Layer 4 of a small transformer language model trained on English Wikipedia (12 layers, counted from 0, width 96).
Take only the direct path to the model's output, skipping the later layers: a vector added to the residual stream pushes a token's score in proportion to its dot product with that token's output vector.

Output vectors of the tokens that the questions are about. A number n stands for (n - 500) times 0.0048.
"form": 551,480,604,214,299,466,591,637,330,596,419,375,426,385,589,578,683,621,529,387,458,449,728,541,472,539,620,522,430,528,721,606,490,476,453,588,456,284,462,358,659,456,492,463,418,462,478,474,400,277,546,577,479,353,626,580,510,408,612,465,458,441,514,581,234,395,573,452,394,477,683,282,722,368,440,590,636,517,476,383,597,446,681,540,873,644,537,525,539,406,487,470,336,606,490,530
" =": 576,403,549,475,520,482,516,421,456,368,517,502,552,673,310,252,454,433,288,403,511,561,388,605,430,749,820,599,474,605,430,441,348,423,574,515,440,526,424,473,649,376,365,355,394,686,469,524,490,566,654,376,365,631,652,517,626,383,541,389,355,591,444,494,579,573,570,487,696,661,339,601,597,544,531,533,405,488,568,597,591,525,283,463,482,616,290,253,652,694,400,502,488,594,633,386
"rd": 511,584,468,578,603,320,578,558,409,521,369,375,554,545,676,313,408,797,388,680,558,465,486,472,465,584,278,528,682,642,628,507,562,425,377,428,474,330,297,409,562,623,347,603,380,594,615,416,409,317,648,507,456,464,578,429,223,590,621,421,430,803,453,51,468,464,552,435,363,560,683,599,277,482,306,581,391,519,650,515,507,457,453,639,714,541,400,641,594,674,452,498,554,503,616,536
" Binomial": 397,479,612,140,308,572,677,402,443,312,438,407,462,335,386,330,274,498,741,557,490,328,564,589,466,305,545,591,378,571,779,394,142,361,694,446,640,415,372,741,649,433,529,535,739,649,576,272,169,433,633,512,508,370,824,713,159,209,404,664,401,223,448,540,276,519,701,513,638,362,972,447,546,568,475,626,656,607,518,352,456,370,589,567,855,670,337,797,753,625,389,502,594,623,417,508
"=": 386,455,478,496,575,527,493,517,661,475,675,421,492,622,260,526,403,722,287,461,529,666,451,569,557,825,596,573,572,630,445,477,325,435,548,540,490,506,496,360,572,333,545,488,547,770,464,513,516,488,635,385,371,586,464,488,534,499,712,378,335,459,506,552,489,569,583,422,680,492,436,479,299,437,552,448,630,504,578,258,294,603,388,427,476,499,430,520,537,631,359,595,499,338,459,429
"oul": 447,749,574,386,744,491,618,600,439,507,395,499,553,595,493,468,486,545,430,630,537,448,469,659,456,450,501,502,425,375,628,539,496,598,355,348,474,308,540,449,540,500,521,658,529,504,488,475,467,481,588,460,518,540,257,494,474,401,413,613,421,588,437,511,568,429,661,451,492,480,367,415,304,410,487,688,557,501,584,342,653,312,618,398,515,555,722,528,686,514,548,331,392,291,696,419
"olis": 440,585,555,338,392,614,633,330,507,411,464,456,634,414,674,453,446,715,493,434,409,478,499,343,446,774,340,568,346,373,638,590,538,475,263,427,789,258,448,598,633,536,744,576,503,582,518,537,220,413,611,631,649,596,345,530,515,438,434,445,484,744,504,368,511,478,487,468,404,475,541,510,320,547,554,632,701,506,594,272,574,382,611,369,674,460,474,456,480,471,488,338,398,371,664,641
"fully": 401,568,463,470,396,605,619,490,593,549,522,695,660,400,546,408,189,479,459,620,502,656,531,585,471,504,427,363,179,442,684,475,302,515,293,508,390,370,441,469,608,378,578,452,749,530,404,203,409,367,549,676,642,589,648,428,561,421,574,563,437,489,520,254,365,441,683,511,577,416,726,445,356,634,515,547,526,516,518,463,506,679,827,533,462,454,515,589,537,401,446,291,445,745,424,645
" cert": 321,520,591,484,369,634,544,524,386,499,272,387,546,473,581,525,474,535,639,383,433,648,566,412,332,640,467,543,440,360,526,558,346,551,597,561,679,578,561,637,565,341,534,349,499,677,731,576,511,79,518,511,530,431,594,554,507,483,546,484,386,616,519,595,425,450,299,464,577,338,596,470,456,462,511,416,549,547,586,454,453,483,482,688,363,502,571,494,527,597,433,381,430,526,523,687
" NRHP": 370,501,566,319,328,564,600,586,416,472,771,458,614,352,463,487,530,446,652,386,460,196,542,278,319,546,752,565,262,441,625,467,246,496,488,456,635,471,444,518,611,517,560,287,525,705,536,509,435,192,621,497,584,662,487,666,481,181,214,614,395,365,478,397,430,460,638,449,449,555,554,392,359,466,397,728,566,552,517,548,400,230,855,824,662,644,548,481,638,643,426,549,418,543,854,621
"icate": 336,535,500,391,693,546,602,503,503,538,511,566,585,489,538,428,619,762,675,525,326,446,451,544,483,625,569,423,227,530,510,464,547,648,347,558,673,310,696,530,385,484,433,546,319,346,469,405,239,646,616,561,626,426,497,480,352,288,447,462,489,573,341,272,289,463,534,438,489,425,576,562,558,567,537,489,770,525,334,630,582,472,758,428,592,408,678,410,733,450,425,375,555,641,261,584
" been": 382,650,522,467,480,479,581,594,342,411,848,629,604,597,548,273,185,443,373,358,512,546,468,497,458,670,547,494,327,600,485,666,441,408,555,491,555,402,359,487,483,475,702,569,519,394,480,490,620,452,456,374,692,581,562,748,500,254,622,510,357,434,417,426,538,548,514,435,386,458,549,507,444,572,534,404,577,505,647,428,515,375,667,724,405,491,546,504,528,369,401,388,444,641,588,516
" www": 274,549,408,432,379,636,565,576,539,308,521,210,508,380,441,357,425,469,625,523,517,423,626,533,415,780,656,441,209,585,485,781,437,717,649,478,693,350,307,475,640,535,292,506,834,601,491,606,333,464,616,459,538,446,524,645,464,371,320,667,550,513,474,503,427,264,741,391,566,266,530,360,268,535,448,461,738,555,740,652,568,238,688,545,457,501,459,298,691,381,417,637,544,451,611,497
"Music": 352,389,529,294,576,535,596,710,240,473,426,515,478,581,641,366,561,522,566,528,354,447,407,530,425,622,721,428,609,674,424,554,375,494,501,378,483,361,515,582,564,527,550,407,484,488,678,327,438,257,597,698,626,637,573,714,388,594,667,270,559,299,503,445,479,483,597,485,558,371,492,428,410,452,609,416,334,530,641,616,172,424,751,465,802,639,620,380,515,455,457,443,356,544,480,543
"Gls": 480,621,370,415,550,599,713,639,301,540,374,359,717,578,461,211,387,489,707,584,581,422,402,304,479,388,475,455,225,572,571,606,248,597,717,270,535,543,285,593,425,407,451,533,575,464,559,536,560,514,573,494,584,471,571,346,605,661,197,713,424,690,374,492,81,415,778,420,772,683,719,693,515,561,545,651,385,551,384,336,389,538,377,388,633,568,680,433,580,444,355,341,502,459,797,449
" Notes": 443,666,422,387,382,648,521,413,449,467,496,487,451,452,463,488,368,480,690,497,508,585,581,550,465,602,632,622,462,512,451,703,427,520,560,343,678,503,473,521,589,402,499,460,373,435,404,340,474,509,647,539,554,364,380,620,452,389,607,503,473,544,448,490,506,582,578,446,435,531,388,443,413,425,582,514,442,532,640,511,448,344,403,783,676,555,609,490,757,373,431,485,531,523,387,374
"aching": 579,615,416,616,385,624,642,589,407,404,348,513,668,540,626,272,657,271,464,496,381,520,524,381,520,730,666,701,234,655,584,516,482,658,478,394,547,383,622,480,452,363,503,336,561,601,405,414,617,562,610,373,745,404,510,609,282,365,554,457,512,504,365,537,515,458,638,255,575,554,656,492,325,336,694,283,636,575,711,253,534,327,333,594,681,689,402,277,532,532,562,437,408,626,468,414
" whom": 248,417,235,481,488,611,580,707,561,570,263,545,544,462,472,413,361,535,347,468,632,600,439,358,531,370,463,735,396,580,594,557,367,658,221,480,740,476,287,713,479,484,755,344,703,429,380,508,479,467,510,384,454,656,627,730,345,524,438,402,590,493,455,479,422,486,684,694,528,483,524,605,289,362,750,453,676,526,554,402,459,265,637,524,724,505,482,463,572,509,471,363,597,543,506,321
"tic": 391,462,546,573,478,475,595,358,718,671,438,561,611,523,691,534,607,508,432,593,334,349,342,545,488,588,373,561,500,705,669,672,459,582,437,340,600,367,490,433,416,451,406,574,286,476,371,523,380,214,554,627,571,482,597,617,349,404,576,446,692,464,492,618,424,414,586,435,551,633,611,501,638,599,498,348,415,506,292,384,446,576,360,795,726,441,603,388,346,717,511,350,154,581,504,483
"iev": 413,547,465,179,792,554,612,569,551,678,430,496,444,585,495,601,471,523,516,409,553,488,423,362,620,444,482,371,593,342,475,578,519,572,363,455,475,330,598,531,422,369,444,663,536,556,368,361,357,267,599,412,637,549,566,590,547,252,503,643,343,578,368,475,465,602,628,686,627,506,577,588,556,467,671,547,560,523,407,346,412,506,553,400,771,558,595,460,702,450,490,301,234,698,499,303
":": 611,493,306,641,413,366,478,496,563,574,682,406,446,699,266,581,424,472,403,558,460,346,642,656,309,337,332,601,501,526,386,583,468,517,647,540,403,404,558,541,465,506,394,499,650,785,655,532,510,513,476,554,415,471,482,514,583,438,498,467,609,315,564,564,490,525,454,396,521,623,348,478,350,534,467,388,547,462,616,592,519,490,478,542,514,584,531,527,574,355,355,458,555,518,720,392
"ography": 421,829,407,316,611,404,603,551,466,452,344,353,416,512,692,282,405,450,448,307,526,649,561,352,396,731,704,512,243,603,626,704,317,474,381,419,508,600,298,435,508,439,568,476,640,564,533,393,280,592,612,678,524,468,538,542,496,430,705,475,508,548,429,500,493,677,686,421,623,462,434,381,641,534,472,566,404,520,751,275,436,365,613,664,877,512,520,159,463,339,480,634,384,390,493,581
"lav": 349,596,608,436,581,518,668,420,346,441,706,390,615,703,427,447,549,422,452,378,459,494,262,391,724,716,378,415,622,596,518,406,469,727,597,452,529,257,490,613,496,340,436,644,444,492,390,402,373,400,526,554,397,494,398,553,478,390,262,452,682,593,472,534,579,248,549,448,610,542,574,370,386,634,528,542,712,504,644,571,491,454,554,588,683,487,550,538,486,498,527,412,327,483,729,386
" ft": 494,396,488,534,432,511,549,504,239,704,629,476,565,569,667,365,556,512,657,419,458,393,513,430,418,360,371,466,399,574,606,573,357,754,539,399,593,491,428,512,508,520,573,308,545,478,494,512,224,628,615,393,655,430,546,758,632,349,372,406,526,466,355,286,420,281,445,275,421,648,590,367,664,513,576,440,498,520,473,568,641,478,483,550,685,710,428,591,549,522,325,510,454,463,752,684

Each question shows what one neuron of this layer's MLP adds at an activation of 1. A number n stands for (n - 500) times 0.00062.

n221: 675,515,509,620,470,416,494,506,432,415,662,453,612,374,667,533,453,537,411,530,241,345,438,283,490,483,485,374,364,632,553,493,375,584,433,482,446,440,380,766,410,588,385,732,462,544,828,401,469,593,703,398,471,452,598,635,595,402,602,541,474,612,435,552,525,455,373,427,485,529,530,636,485,466,484,538,585,455,332,373,519,345,360,707,443,497,392,478,580,585,421,549,434,452,703,577
Which of these tokens does it push up most? " ft"

n182: 463,497,485,516,401,421,656,297,375,558,535,579,503,477,372,528,411,448,524,719,317,497,549,488,513,406,463,486,477,581,450,589,447,503,474,367,494,454,467,695,578,387,395,469,662,618,409,555,539,549,484,611,494,511,422,610,640,541,548,409,351,665,340,653,503,411,570,341,532,509,517,807,480,423,491,484,577,648,365,482,401,339,346,494,447,378,613,735,690,483,688,577,490,601,482,462
Which of these tokens does it push down most? "ography"

n229: 415,497,526,661,486,570,330,567,512,530,486,391,573,622,363,530,512,530,566,527,547,347,649,368,541,522,544,652,601,464,786,409,418,663,399,516,628,394,517,514,659,636,509,402,417,548,311,520,553,447,380,522,517,377,543,557,328,399,647,442,358,432,324,563,516,402,449,382,635,529,519,453,422,521,637,538,437,362,452,483,636,402,508,494,571,588,524,611,606,478,435,564,606,621,386,286
Which of these tokens does it push down most? "ography"

n11: 464,505,626,377,430,463,490,599,405,450,565,450,503,358,648,528,550,555,599,603,659,400,478,490,562,395,448,507,576,454,375,650,525,619,331,645,556,557,490,517,542,572,399,310,490,440,487,490,568,297,609,521,398,346,522,498,541,437,540,527,470,437,432,530,342,640,500,486,469,561,350,419,604,391,601,453,564,402,577,610,544,517,573,534,502,564,479,523,560,481,327,431,508,551,616,458
Which three tokens does it push up most, strongest first? "form", " NRHP", " ft"

n105: 588,443,708,379,706,193,547,506,553,471,503,559,463,568,674,455,441,347,609,598,603,392,371,779,655,489,522,468,317,462,563,522,647,689,373,663,546,393,562,533,458,592,598,360,606,630,554,481,424,410,404,289,264,364,526,546,526,644,539,442,247,451,606,291,570,631,407,530,449,571,525,558,683,369,368,577,472,431,518,480,516,539,655,473,438,490,440,519,489,509,523,374,367,320,507,483
Which of these tokens does it push up most? "oul"

n261: 520,363,613,515,583,579,587,454,459,495,492,386,445,377,524,449,736,553,660,509,531,518,306,641,503,488,526,484,366,543,525,476,462,604,447,560,621,455,725,429,324,579,430,520,486,510,464,325,602,476,712,531,395,466,530,574,512,565,358,470,548,622,543,404,534,597,497,373,434,587,476,395,631,296,565,418,563,337,466,519,382,532,571,503,563,560,516,545,331,508,714,558,293,443,595,337
Which of these tokens does it push down most? " been"

n155: 499,500,502,502,499,501,500,499,497,497,500,500,497,498,501,498,499,500,498,500,500,498,499,500,501,500,500,501,500,499,496,497,498,499,499,502,497,500,498,500,500,497,497,500,497,498,497,499,500,503,499,497,499,499,499,500,503,498,500,498,498,501,499,498,496,499,500,500,497,498,498,497,501,498,502,499,500,497,500,500,502,497,499,499,500,499,498,496,501,497,498,503,497,499,499,501
Which of these tokens does it push up most? " ="

n153: 419,505,530,398,454,513,521,500,552,581,615,594,553,643,465,511,433,436,330,549,574,625,387,580,469,459,495,458,580,450,451,486,492,332,603,407,389,362,573,397,433,525,606,416,457,629,415,634,705,425,375,502,536,481,487,392,455,497,593,397,486,530,636,491,634,377,574,446,637,492,517,503,416,369,526,660,500,461,507,390,388,639,563,680,446,576,546,431,508,485,433,616,458,326,472,621
Which two tokens does it push up most, strongest first? "=", " been"

n169: 499,500,497,498,498,498,500,499,500,497,501,499,500,498,499,500,497,496,498,496,501,501,500,498,500,500,499,497,497,498,500,500,497,496,500,501,499,498,498,496,497,501,500,501,498,498,499,498,501,501,499,500,499,498,498,499,498,498,497,499,498,498,499,499,501,498,500,499,499,501,497,497,499,501,499,501,498,501,500,497,502,501,500,498,500,500,499,494,498,501,499,497,498,501,497,500
Which three tokens does it push up most, strongest first? "ography", " been", "fully"

n163: 500,499,498,499,502,501,501,500,500,500,502,502,502,502,502,500,499,499,504,501,501,499,505,500,501,502,499,501,502,500,500,502,499,501,500,501,502,499,500,501,499,500,503,503,502,502,504,501,499,500,499,502,501,500,499,500,499,500,498,500,499,500,501,501,500,501,502,501,501,501,501,499,500,501,501,501,501,499,501,501,502,501,502,500,501,502,499,501,499,504,501,498,503,500,499,500
Which two tokens does it push up most, strongest first? " Binomial", "olis"

n143: 407,443,663,511,458,459,455,440,467,517,560,503,471,706,452,559,379,383,521,456,500,604,399,442,421,736,413,540,525,524,555,469,587,426,663,352,406,401,549,508,557,500,617,572,534,689,450,601,379,466,359,448,534,498,671,521,362,519,483,486,355,576,450,438,523,574,623,531,448,537,612,601,392,431,389,480,502,281,546,513,644,492,719,441,507,402,544,461,464,589,435,558,444,492,598,451
Which of these tokens does it push down most? " Notes"

n274: 440,563,529,417,505,408,454,416,494,518,633,562,544,495,451,514,385,622,410,579,508,431,689,414,523,497,528,423,297,403,574,547,450,354,576,455,500,389,468,623,658,488,555,705,590,530,562,433,520,405,466,619,423,439,619,547,503,661,528,473,368,555,531,449,299,374,428,500,393,492,413,484,575,330,413,611,460,302,549,455,531,492,580,627,344,558,518,668,548,477,464,494,552,635,597,631
Which of these tokens does it push up most? "fully"

n359: 506,445,600,648,575,379,485,444,729,662,591,337,500,572,467,435,349,558,577,364,402,587,522,430,363,460,549,423,383,571,413,556,579,517,631,471,610,601,497,556,512,532,484,488,574,455,514,525,599,308,399,503,445,486,409,528,379,467,589,566,503,503,486,563,551,550,420,471,382,331,643,728,470,448,445,415,495,585,402,316,290,637,510,636,396,440,459,406,461,344,546,420,512,550,634,777
Which three tokens does it push up most, strongest first? " cert", " been", "tic"

n165: 502,502,499,499,500,500,502,501,503,500,501,500,502,500,501,502,499,499,499,498,503,503,500,500,502,501,501,499,499,500,502,502,500,498,503,501,501,501,501,498,499,503,502,501,501,500,501,499,503,501,502,503,501,500,501,501,500,501,499,501,501,500,501,500,504,500,502,500,501,503,499,500,501,503,499,502,500,503,500,498,502,503,502,500,501,502,501,497,500,502,501,499,501,504,498,501
Which two tokens does it push up most, strongest first? "ography", "fully"

n349: 499,501,496,498,501,501,503,500,499,499,503,502,503,499,503,501,499,498,502,499,504,500,505,500,501,501,501,500,501,499,500,503,498,499,500,502,501,499,500,498,498,501,503,503,501,500,503,500,501,503,501,502,501,500,501,502,501,501,497,500,499,502,501,501,500,499,503,501,499,502,498,499,502,503,500,501,501,500,501,500,503,501,503,501,501,504,500,498,501,504,500,498,502,503,498,500
Which of these tokens does it push down most? "="

n313: 515,254,350,503,450,497,376,591,566,625,449,522,415,716,408,451,459,449,453,682,466,561,490,573,435,461,477,466,531,512,573,477,415,497,506,385,377,446,512,503,516,549,542,472,542,517,620,422,545,358,589,556,610,573,648,403,375,506,604,326,601,372,702,657,589,513,448,476,381,648,401,291,474,516,488,647,373,416,542,574,563,355,628,506,352,664,615,680,522,407,395,507,371,673,651,469
Which three tokens does it push up most, strongest first? ":", "Music", "fully"

n205: 437,397,598,587,293,820,323,500,569,503,292,288,524,578,319,532,503,408,556,516,625,281,510,476,574,748,527,515,698,519,635,558,671,412,569,447,309,571,479,451,685,568,466,324,503,439,309,590,466,581,477,421,481,562,614,583,380,507,470,494,594,379,500,675,538,629,549,528,438,576,429,437,359,490,415,619,317,510,432,385,636,515,551,487,532,580,415,525,582,473,433,476,608,470,324,467
Which of these tokens does it push down most? "icate"

n15: 624,477,465,477,538,724,368,370,443,575,422,526,417,474,521,464,412,531,473,591,453,553,392,516,617,436,600,412,531,335,446,476,423,582,597,439,580,454,607,481,607,381,547,397,443,492,582,620,558,518,692,490,638,577,631,375,485,537,546,512,522,698,597,510,491,707,475,416,420,451,546,585,477,529,429,438,474,515,389,400,146,600,507,514,432,529,386,462,278,574,699,560,403,509,415,571
Which two tokens does it push up most, strongest first? " cert", "="

n123: 522,443,728,544,454,460,567,535,529,445,487,491,341,558,534,655,428,484,473,509,427,737,373,473,319,485,630,547,427,469,469,539,422,453,401,519,558,637,576,530,463,542,494,390,620,523,315,508,704,379,401,627,268,523,378,524,518,653,538,435,377,500,614,483,536,620,452,570,631,334,463,439,442,651,583,407,458,414,565,407,616,529,542,475,553,562,492,510,474,344,615,388,598,394,536,480
Which of these tokens does it push down most? " ft"

n356: 504,502,501,503,500,501,502,503,502,501,499,503,502,500,502,500,501,501,500,502,505,502,498,502,502,501,501,500,501,501,499,502,502,500,502,502,499,502,502,500,502,501,501,501,501,502,502,501,504,503,502,503,501,500,502,501,502,500,502,500,501,501,502,501,502,501,502,500,500,500,502,502,501,502,501,501,502,502,502,499,502,502,501,502,501,501,504,499,502,501,502,503,500,502,501,501
Which of these tokens does it push up most? "aching"

n216: 497,342,422,594,359,461,576,575,507,503,332,619,163,337,303,435,516,491,481,507,519,592,449,375,646,655,369,636,577,549,325,497,444,361,626,717,361,414,420,432,536,352,442,523,503,561,503,394,602,619,613,610,472,458,621,426,365,636,477,758,471,399,482,580,653,548,634,606,485,475,638,640,437,387,481,617,690,493,506,384,478,473,423,468,526,611,532,595,530,440,546,434,520,483,668,372
Which of these tokens does it push up most? " Binomial"

n330: 604,477,530,500,670,612,494,487,520,505,518,488,437,646,580,548,457,392,484,454,517,554,601,361,357,417,508,500,417,548,472,569,311,628,442,641,491,461,419,405,403,542,560,480,508,646,536,577,553,536,450,575,327,364,475,573,543,419,538,686,435,524,442,548,445,307,457,500,510,391,500,643,315,564,419,645,771,545,355,420,513,439,525,523,467,568,552,711,425,466,575,494,571,301,581,345
Which of these tokens does it push up most? "oul"

n251: 292,588,476,338,468,555,641,469,516,651,376,578,727,473,575,395,360,544,549,516,436,610,367,596,614,357,518,542,403,490,617,379,616,306,428,549,474,477,531,512,616,432,686,456,783,575,572,434,600,563,401,494,515,283,540,582,377,572,415,441,568,551,557,402,510,348,434,362,400,572,630,516,470,369,610,683,494,554,362,423,609,470,523,618,338,524,625,579,591,386,496,298,520,443,531,290
Which of these tokens does it push down most? " ="

n151: 552,449,512,535,564,418,591,646,529,506,448,425,418,517,488,257,513,680,524,576,356,578,420,663,468,642,548,517,574,549,437,477,603,458,370,466,532,511,541,394,600,411,546,475,554,408,340,338,594,355,602,497,372,514,592,571,401,566,478,440,587,413,361,603,444,821,434,579,503,542,620,463,512,513,421,421,412,656,731,405,243,509,358,466,581,700,466,350,689,491,632,414,419,413,588,613
Which of these tokens does it push up most? "Music"

n121: 557,475,524,523,500,519,586,311,694,355,536,405,395,615,590,432,475,589,431,668,546,575,591,635,370,735,376,439,500,486,494,506,458,519,466,581,393,425,529,583,528,538,541,432,431,577,618,528,276,555,463,339,386,555,687,521,297,489,500,578,621,622,487,435,512,622,500,556,566,527,394,397,480,404,363,419,525,474,505,415,534,577,524,558,565,584,430,540,394,412,359,568,391,534,479,464
Which of these tokens does it push down most? "Gls"

n33: 464,570,541,469,219,396,584,429,371,375,366,410,847,660,383,612,470,482,639,604,448,258,517,553,593,562,412,460,639,596,461,583,626,448,699,366,429,500,475,409,646,479,657,500,497,547,455,586,279,617,344,416,449,458,465,422,370,368,737,296,413,460,469,567,433,486,500,704,600,652,524,471,392,646,439,441,545,437,556,443,436,472,506,428,438,560,638,511,621,524,417,461,645,610,477,427
Which of these tokens does it push down most? "ography"

n335: 550,581,468,428,444,726,511,421,436,595,425,221,585,415,661,380,522,591,742,339,689,416,450,472,504,595,355,575,493,829,464,662,514,561,365,407,444,570,608,392,810,492,368,202,391,457,272,455,450,473,455,610,387,554,353,382,676,530,541,636,455,352,510,387,425,496,477,461,395,393,446,561,531,684,597,508,500,477,603,507,600,552,674,507,608,287,410,516,601,406,460,555,500,622,214,711
Which of these tokens does it push down most? ":"

n249: 351,591,500,614,603,582,305,549,568,327,340,388,645,411,441,632,631,527,655,575,646,388,523,233,407,604,348,411,382,618,567,554,409,345,594,512,538,466,556,364,641,907,632,734,174,388,561,483,392,512,572,530,628,689,345,496,606,485,443,448,393,562,421,568,425,243,688,506,374,417,503,572,469,523,514,671,406,678,450,425,605,410,490,614,338,423,510,674,268,507,403,567,469,512,507,366
Which of these tokens does it push up most? "olis"

n5: 598,431,647,468,540,600,614,503,553,535,589,247,594,538,458,391,438,399,566,455,544,511,582,529,711,511,456,519,475,425,375,381,506,490,490,500,545,337,357,292,538,500,417,341,540,402,417,535,500,575,647,488,414,462,287,263,212,483,416,394,693,332,580,422,401,655,622,600,673,580,642,648,538,426,540,674,566,558,401,451,360,558,434,554,623,699,649,508,566,591,624,716,278,475,320,493
Which two tokens does it push up most, strongest first? " Binomial", "Gls"

n275: 429,350,650,728,474,612,410,449,387,520,651,459,490,547,665,481,589,584,497,510,525,359,454,503,259,451,506,307,437,610,510,450,374,537,481,410,291,474,425,425,690,356,507,594,355,458,604,582,372,539,707,405,594,474,370,452,577,487,406,564,606,571,488,417,480,507,463,522,572,580,520,457,526,497,531,713,330,268,383,561,665,618,489,603,564,578,626,550,347,621,569,635,273,543,497,586
Which of these tokens does it push up most? " ft"

n50: 644,457,542,516,588,547,552,506,446,362,514,563,169,354,655,540,329,402,413,519,376,474,516,579,546,493,454,462,606,619,386,589,494,567,487,706,500,454,625,524,387,467,427,522,771,391,692,529,513,644,429,540,385,549,602,354,460,580,567,660,544,441,477,431,373,642,548,632,523,408,483,442,401,539,583,427,552,444,426,554,301,418,508,631,490,432,432,546,424,460,243,510,618,383,784,566
Which two tokens does it push up most, strongest first? ":", " www"

n79: 416,405,491,418,445,441,500,408,656,539,714,580,497,560,617,467,543,756,640,559,560,510,800,552,420,500,760,362,480,476,513,452,405,562,519,470,369,570,419,509,485,503,474,551,377,505,506,580,376,440,566,511,371,497,477,474,461,590,653,441,473,523,727,476,448,432,399,462,430,625,489,467,735,400,437,513,475,346,668,494,445,412,629,464,440,512,547,589,500,388,240,428,405,567,497,355
Which of these tokens does it push up most? "form"

n366: 503,502,502,502,500,500,502,502,501,499,501,502,501,499,502,500,500,501,500,501,503,501,500,500,504,500,502,501,501,500,501,500,499,499,503,503,499,500,500,499,501,501,499,502,499,501,499,500,502,505,500,501,501,501,500,502,501,501,501,500,500,501,501,500,502,500,502,501,501,501,499,498,503,503,502,501,502,500,501,499,504,501,501,499,503,502,501,497,502,500,500,503,499,503,497,503
Which two tokens does it push up most, strongest first? "ography", " ="

n278: 692,642,523,673,337,441,563,492,497,508,568,379,474,557,480,615,441,334,626,376,669,525,674,440,283,563,427,500,525,290,569,423,497,405,587,507,522,553,442,749,319,539,410,536,438,423,512,486,564,545,525,483,391,539,634,459,546,534,309,460,602,331,523,551,382,532,625,597,506,631,517,575,642,441,524,481,439,519,425,453,528,469,438,564,502,401,337,459,745,536,580,461,252,433,601,417
Which two tokens does it push up most, strongest first? "Gls", ":"

n102: 409,601,441,545,383,640,609,398,396,511,642,609,461,615,486,405,385,503,524,610,537,500,497,639,577,324,300,657,472,567,520,571,468,434,607,503,450,528,594,541,352,268,464,470,642,627,401,336,667,657,677,413,414,523,703,637,375,440,595,424,492,494,555,424,474,640,563,552,582,533,401,506,477,484,383,331,570,384,406,497,437,385,476,543,608,447,329,483,784,404,571,378,436,414,578,453
Which of these tokens does it push up most? " Binomial"

n257: 621,474,648,487,686,465,503,438,594,535,491,558,373,532,530,368,619,561,364,513,491,526,628,449,467,408,593,309,529,390,544,400,434,574,506,632,633,558,545,329,525,359,517,462,329,412,611,269,602,368,552,714,564,546,533,512,365,619,422,712,542,431,476,364,364,604,503,497,477,429,485,531,544,406,497,433,445,260,602,454,266,542,436,588,577,651,316,472,410,544,715,551,401,586,593,679
Which of these tokens does it push up most? "Music"

n76: 519,328,418,597,400,492,557,507,517,609,587,534,591,451,518,544,643,520,458,534,484,647,345,731,613,681,503,554,460,561,464,555,487,678,438,406,446,581,629,505,494,526,424,536,386,446,556,603,463,463,424,535,484,397,524,421,391,497,616,468,366,531,382,418,467,634,554,267,391,511,340,446,564,359,406,407,508,515,523,585,400,518,592,322,381,592,487,447,461,376,554,515,598,428,546,634
Which of these tokens does it push up most? "icate"

n27: 464,399,407,417,524,537,500,527,548,584,537,493,397,538,538,754,745,379,487,428,367,374,413,683,440,409,546,326,334,453,529,366,388,720,603,563,431,663,596,602,416,553,486,640,429,452,461,268,546,353,497,454,477,617,539,289,561,517,514,432,459,848,519,597,482,390,458,462,556,448,553,474,531,445,625,518,644,627,634,536,657,273,521,340,355,411,494,327,500,617,449,633,581,587,641,551
Which of these tokens does it push up most? "icate"

n187: 581,645,655,506,472,423,290,323,550,565,568,283,613,546,354,552,673,528,520,432,661,471,738,583,423,573,497,282,603,415,345,506,407,643,669,379,556,508,483,465,460,435,410,418,579,473,506,580,350,487,415,372,580,433,520,465,386,584,387,460,613,667,392,382,487,426,448,610,537,560,489,515,449,713,306,574,475,638,477,594,552,549,535,555,545,401,511,555,404,419,503,641,356,430,542,519
Which of these tokens does it push down most? " whom"

n197: 587,540,582,543,602,550,530,633,520,452,294,534,532,539,479,473,472,528,437,587,530,523,403,650,517,603,487,510,447,385,559,523,738,600,415,443,243,349,453,299,450,602,558,391,442,540,481,533,560,440,602,470,301,351,342,471,524,542,370,490,505,458,387,623,491,532,640,561,612,573,332,440,462,562,522,529,525,494,472,524,497,544,612,511,633,429,560,584,654,472,413,379,497,474,460,497
Which of these tokens does it push up most? "oul"